Layer 9 of a small transformer language model trained on English Wikipedia (16 layers, counted from 0, width 64). Numbers have three digits each and are written without spaces.
A neuron adds its activation times its output weights to the MLP's output. To switch it off is to set its activation to zero at one token and run the rest of the model.
A neuron's activation on a vector x is squared ReLU(weights . x), where the dot is the dot product.

Input weights of the MLP neurons that the questions are about. A number n stands for (n - 500) times 0.0014.
n10: 423555692351421416437590628635427477354778525569490787578512628561479442542554476514653296423316537593677613592473524638447641411552454479490655284695536470652693347426609351418450421361531483
n49: 559571735547489629297609446404330495585411357319409615542382536710520594766568333437484578396504527273653383622543651543455572674628375738531474375478538467348682447449681685587590545421403435
n72: 429545487437511521431568485535530619457559463659381486373628703571465545540533458533449500550522641423556483690482613388417460547575561707624514506631551295488473491607496533486451623533573633
n80: 436546797458675415382689451298489447524614668553612528430429511540563720522508540470506517529599767417346601405483491549541625363548447402443559383568612316190371525288466312454523695465471543
n85: 575404562517556678516660625723363505375497547458595531410687699550559461446449510372433554594498402327679444537563420685630550465543396413732494524597627562342622267613662371664622552600621706
n87: 418450602540501420642480423634479472491564524531387543571664479436499591549622492483447398662577293412442432691336630518463968443479185378727467458649532543260793411491597518484480718544511631
n88: 480620501513390595556420577332559421505359514475536585542390393557585380654629410571465492549572327596415617528381522594478342497518265286629554396766548387452602496421688515399456516569524544
n104: 360336619551514425309549361370452433440610438560395544549609687471533447352329328455440355747403541527646433381461584356691612419538462477553381453661728569453458500433625455401426648651461536
n132: 394744459462633433501498441351492283528425695464564591329609447482388409810455630426493478415384476199628377567371480564706602356444193606619488351408498432268431597423277474587503640240410564
n146: 472539487325502723317456300730575581380408476484534504434552415553486495491409621475487329464616578569599583602454539490621570441586587375626592494530605678313523570291533361452365636492133518
n209: 514415514612436426547570600555420672552479505563474454501562427484399338463320373432518500642441447467542578484482589443649599471552421358558440444535671361468644360562716458505670645547529553
n211: 264568421521605380327801484463511483305529403723607512538404504490429589747405461521502582532416351297288401430534366431676531427403350579455531484442613368443635351386624330715458360447542382
n223: 390689539258526471536780759380530496690590410533240478650625588589771506434370401438512376557527607405646494537494530376507568469474442388452528505388550478546621227500600419447569669472511682
n233: 434538387287400574564659433501468581406548591620529357594692722641683555456383301547423474533347659361689594459290816410409457502544522591504643474463495592344744501494713451417364495396512461
n243: 528531497357528562368637360571336514483587569450265565549690540730513596488549557598382251485400594387493250405575459627651519524584492631450508231688693570448591396579377591659510349387523467
n248: 312432710444540478530537630657327533294661439533596735660739715455533537484396338580454429690454634656701554559465528576529454295420483354590710083445680195477777357360455396191690471549493649

Output weights of the MLP neurons that the questions are about. A number n stands for (n - 500) times 0.0011.
n10: 679552511468287290497373481451553657451434389404511345304539585300441355655737559740274630363650525568588617191731575474396664478404689673440635416573471590513587536595320488641601586582623586
n49: 834427483576595432614369540524725517554261410568484505566356503698371470667532424649400298468650562320634338600475781496343581555530436461693493676577472558514318464466814710593407331345455414
n72: 469399532499527439628602454599551641367576432394544372594450403552380663391654387526608660512552560652420738529483663519198593535423624568537453624652493595543634565746379547499449603656458427
n80: 222473345319447445481445346357531501466302329372792611381506686519485544397718598304398533247152509549361515293352382482406573434820632444540456499779352565344500323656201396385622262583583410
n85: 528563470538715321438251533635561287253466384507532801438571557396631599463760398511720620504773245259293344523630465544309500832606538474457478291601511406473543365459301763532414430507516449
n87: 538509488636486582615557484354376550536382410252479498516435447465620389326806329543689592570721178814298731570575534661561512726168463536463339642506746560610623657540502601747520213481384584
n88: 626523654514591359561701503628360683649565631437458531518664528653741685625480453483593503417593693486532505510457575345234567378635466551354441679453720540458523492568674602514396318665425681
n104: 422383518546473440273503507492647580523474417291608493458589614254511464520717728385356596443389340462521585667243469575464351365378334621415560580428763577688421635308537686522713235392533363
n132: 615426248511476268523062465555694493335483488482644520537425181307596484625344581548411412713322718569612699749556396702743505634446263613410691692215129624581452425450468521580685747499572419
n146: 595385483646527587509515491582511481355362483452456476623500420503503418405505226560656571346363455503412499573642410466771556605513557498664293986248759510595469548662227495380516446417382395
n209: 454638587468410321648608530474538547504515623439308423399477648575557436463665467463570429509416321527500584530489434503143444355522405507755327466542311466631409532644410569586355383469615609
n211: 230694362427595337443245324283564591529502383773501414530355422675410546546676575488360497556733443383338315427406448362503403330493479530340389747332122407506524576368276507643431524580695515
n223: 637373562581520280683641349466609553506620490529618444687608392446424525653556732734373680397579528471570497822675568434467379733480782466265509695322548604535666634664449635598506619382558418
n233: 517473497426545801269488327601602595595545226465448124561428457528650541412547729389236816509353705305684474487216447613445548704459506398239648489529566784593510529510528416540394497581519479
n243: 431434508211836521445693353694459582697692607477389398429450405593491428488766599620513351281521391376326608447396625680451527187585499397514725653393711652426227360335458367572598243406448459
n248: 696406514556459607501334476507563301492257355453611560589339620317490188409385532358572691604265449525366641513701710526397687349482935533447630615309331420459592560537582532357538353532212153

Each question names a token from some text and the token that comes next. It shows the vector x that enters the MLP there. A number n stands for (n - 500) times 0.011.

Then comes g, the gradient of the next token's log-probability with respect to the MLP's output, scaled to length 1. A neuron's effect is roughly proportional to its activation times (output weights . g). A number n stands for (n - 500) times 0.00093.

" inter", then "ior"
x: 701624449458457395583496404579487570580438416531475448505513572409373340416646592445463507298513563583599575432549362722523567550622525483344292489575415488549536407519475335580448512495532386
g: 618638514463666584613384761616600410360338613496260732383606356423410561541800720564439704653537296655380594509439308483682601455181337590586493400396627511619400595679400458458671297557529434
Switching off which neuron hurts the next token most? n10

"ess", then "ion"
x: 489506454703480363528392348511448412604592292418456511506525403568377446491579450585405572572556388595409549599570457505502395578414423395451150370546536478589478541509488457510449453480509345
g: 613485468457484373263496403692669582628515323574454536837468402523265488501729573346423503540649509424816317301606434571375353404528322626535614666429538601412482436438531707399660578268660177
Which neuron, switched off, raises the next token's probability most? n88

"\n\n", then "D"
x: 505467444465524597592491406584420562304560317485683505606503566459380313546492460517499553580418491585549586533736508507368577403513696481369452492351550452419499307544421510532498340543418437
g: 553402437271558282537345331535358502614379895583451395462523517516551473395466478342551646402272795416346321638423320583581491348305731560640517520348824621495538531426419273377435613373578424
Switching off which neuron hurts the next token most? n248

",", then " occ"
x: 577515469412395406559464469492473468370529372519494541460495562527533424521454359505464594499401530455426671586722484521128506582535706578493347462479431487564612485565438496446353480638475426
g: 593442637412532395305446617728232309432624567656512739546589381712407534507617400436675498502745413421640408471706454489318574369640456239508444384427528504407142376364566591504338379400682754
Which neuron, switched off, raises the next token's probability most? n233

" Le", then "ó"
x: 503546589595459403524551448454457315624571442491556332608519526446433446654470427581539630370539584401482686431501317517405433470484576484386322680332471576610529571581442306522518571522457422
g: 411814458450451563689362584583472412389476470888688603612638363610572355458591679518272462496373373357613556536637446595616574212747217698665618670429668411645484537545524609347583504477438540
Switching off which neuron hurts the next token most? n211

"ur", then "on"
x: 647625598459522359423563426537672401493489405545429525518486616561384442569573498652494484478505574490654522488721465538464505436385537536353290593570573604521439640457245541521568443559620454
g: 412560330401519692523504526484418510590383483230538436359546587827611495365537570388518410515517611143401628359165486610644328411710269591703358617460657570568602528548677217657530419431391414
Switching off which neuron hurts the next token most? n243

"r", then "or"
x: 443466451533535354435518543390499425542572353403466496504463458511368332383554385483306376540506466505517597534761434536473522457548532391497299561390568569613523527720372590516546687487556433
g: 172692269260670504272582314538550783609614461442621474404335629580643580425539634456376515407634603275679301517513370580440460348448476492461725593474829522485475490374462386544479617257393362
Which neuron, switched off, raises the next token's probability most? n209

" as", then " "
x: 586531436547346421582432475612361413555436355444427481521464510488480380545439445490490639416533507428502435595743459475224567484520588515374278510521617492585631521624355480484354467552414520
g: 489472451221370684469453546411370260657631645518780668435430332465553544612541531581740529428457597458176803441366392407377720518589572302360360515543405407385555454399757513271638407644512376
Which neuron, switched off, raises the next token's probability most? n49

"ith", then "ful"
x: 569494529578386399435376531490446628400531451601508502432577530379375363503437425530454533471495596495525460577615398508454475548430607383402099632450543439612463521449504550523551295630487533
g: 529301485695523250370597234227496402456575413513410237618538476493441431388582430554537321724425331596598691431621330590916362526653610487402528510472481510681579536476580297628616517628425216
Which neuron, switched off, raises the next token's probability most? n209

" f", then "r"
x: 735465426384571517622517513668497461402608329546575500571505611602445433433515420492518591568564482557440593555470395592409440384652576503383412625375535444493515446449293492528610560672600342
g: 371679376346557371428444454625650545259413348636473375304576443691501646531661829657405425145603391510306601563554551443501485629395474411428486567187194514722637497676547569589419586396544426
Switching off which neuron hurts the next token most? n85

",", then " called"
x: 570493445487429391527454509450476426420545405516445481403484525536591382550371367533438592462466532482451667582707505535141463537509731532495417477531418451615592508561361492416371490661517436
g: 524552703506697644672584444596395496553387318575409696692382542478638552573540359480712432777580364421433464479692740694697268470247789525691582541391608708538563491667538721373442477575652414
Switching off which neuron hurts the next token most? n72

",", then " would"
x: 603458406529495396613436488465477481432538382560450601538512510536548425530449436521411576466452498511440666571680503512109499535532677587542346482465444434616607524640354508487343438595502445
g: 719488313795612442150563474648540341533681571504677386776530484631387546410742420541453526605479687702533678510524384498509422623335594385532316725279460820410579492503620557427571379640543553
Switching off which neuron hurts the next token most? n72

" we", then "ap"
x: 782509544519483375494556587569523530558512458503525463666413653540476501544516417631559596604597610413453537563608408572292455472631598392348402505248628529494492376585444552531583500506476512
g: 487340352406142619459436604408586500546633270427470269508542710403428441827350466354602400348528629286367361394440461455575391336846437416593500701546253498457539665473568409673561531343610395
Which neuron, switched off, raises the next token's probability most? n223

"led", then " as"
x: 475550475622403515585426536513472530547454433590540420620518510460386347502335527584523547446446606481533513589623287379273540501341609426449182433633546498490496491566357455569581488550531466
g: 659450727339414349399488443528334503642465556488452709344597200446444539496469422584465626481451614506459644759248770467273447285715546619753325308728397384660574636645410638482448376377466498
Switching off which neuron hurts the next token most? n209

"ke", then " out"
x: 598470551660502317521416549422410417627449507434629442650467358443410483616500498486523459631522624546381587484581479518324440593472607532416184467473521452417554575550332372571500505579559462
g: 469552590559501538581460458399618420590703572636368528452387387424344788456336715440531176811635639796615489554596472343584501506512653547809621377649591562294593582406506347478314694452722554
Which neuron, switched off, raises the next token's probability most? n80

"em", then " to"
x: 673397487470490464489477327488460464379556364431375429432539551563504534607488328674428497514492383521464596594673376523505443514469579326420207470451556518388563506444452481464543470650579340
g: 448309590699560509441436460434568541413385590729454458691614531238404659724480454583757570741499455703633537536626251405417727254326543695487588597354550694595402502429498196418383514675678487
Which neuron, switched off, raises the next token's probability most? n243

"el", then "p"
x: 615438559538437370475460572392435523470559423531574450661446541566324372375403373570528452513403517380475518512656370447407420493367544422422181523381616574587432631417448495593592461493544511
g: 496271628388314455528424457430685537303545264203473405562412420529458387546509622564575560192774661450764293356542594396470483416697468613318456868356379409478558392451432326384618492544533360
Switching off which neuron hurts the next token most? n104

" Sal", then "v"
x: 596470526517482381520544522506425318541498431502549437582522565504446251593526436555412558433483569343506545439540266538414482520509516445302342748318520501545523550405391485529635480467516330
g: 420378469488630430585678461618543422643513627395443604526481574343191361328513260559735260146559672297618591209366472679423591678349604495478587386447454520409722341449404428590654545307443467
Which neuron, switched off, raises the next token's probability most? n211

" f", then "ather"
x: 726518400417502477663516522598569456446569341624513448587546612566516471436575469534519562552595491557458658505454423567407487369644583522377409626411526434494511419418240482473627567694539363
g: 531580584772576401799427580426609421668338509370605598412635608240437696371424716589668540628387468462384456656537399785465603634435553577388525406299458740390364398643251406533461695308453700
Switching off which neuron hurts the next token most? n248

" c", then "oup"
x: 714505399393468528508300523591485434513421472519483474640437535499396403441637407539643524459506554599516506629625510594587466358672620515573437768463565529523502473445327368408426573538524406
g: 464550455716302527739749812267700452435725440483317477654617510547257373527504258544658249474385614671726393375686404618396499617512497397514514485633680623421410642536481368586604526423651481
Switching off which neuron hurts the next token most? n146

" and", then " two"
x: 641553432417459456472502446495422454454516404547567405531524544605470419499407456494506550534453534384439528554709487447066472542519683504465330455453522510545613476587372505473336450618529510
g: 583505450377340750621576390294764541391540447558616340299231465455206534509732717507483657462465465451254552269210572557427346376657535486368563644523367554467408519684457229414393481464567626
Switching off which neuron hurts the next token most? n233

" London", then "."
x: 521471542568373267627562553572479534528473518492560573689456454451453325552475390661516647487555521511506636550422442544204449454361586508513267517468471511503553543531306485494451402553472517
g: 640722606674474670269390723577596303205508410493628497448470357488448282520540347663376675290441634515430600685459419508438301486612556502535672536605556336245837375372613487269525624547558404
Switching off which neuron hurts the next token most? n248

"es", then "'"
x: 519475313600473479564382537569479360499447522604513507704392587434485489515472395570393486506559467602520585503704490490374490594424534450422125490581541535576557595594524574507556438682520482
g: 597578612523410399473577448599349609282695648352341623683695560562612490431522465645735509705471747681361508547505468261635659518261473663675516439324411699641478543566440826477598292365558706
Switching off which neuron hurts the next token most? n88

" ", then "es"
x: 583588387540456430512461429568528497635570297555560576523586566465305363435379423535573581601416410486498636382528500472416455515529543426415436814593487505548631500398331431440427431653500480
g: 526631608509532657534585612747269421704463438469445674244460563707496635524594551348226567752438405233602358690487435667529249330561480512412560445552604454552605590520262386686387273593487743
Switching off which neuron hurts the next token most? n209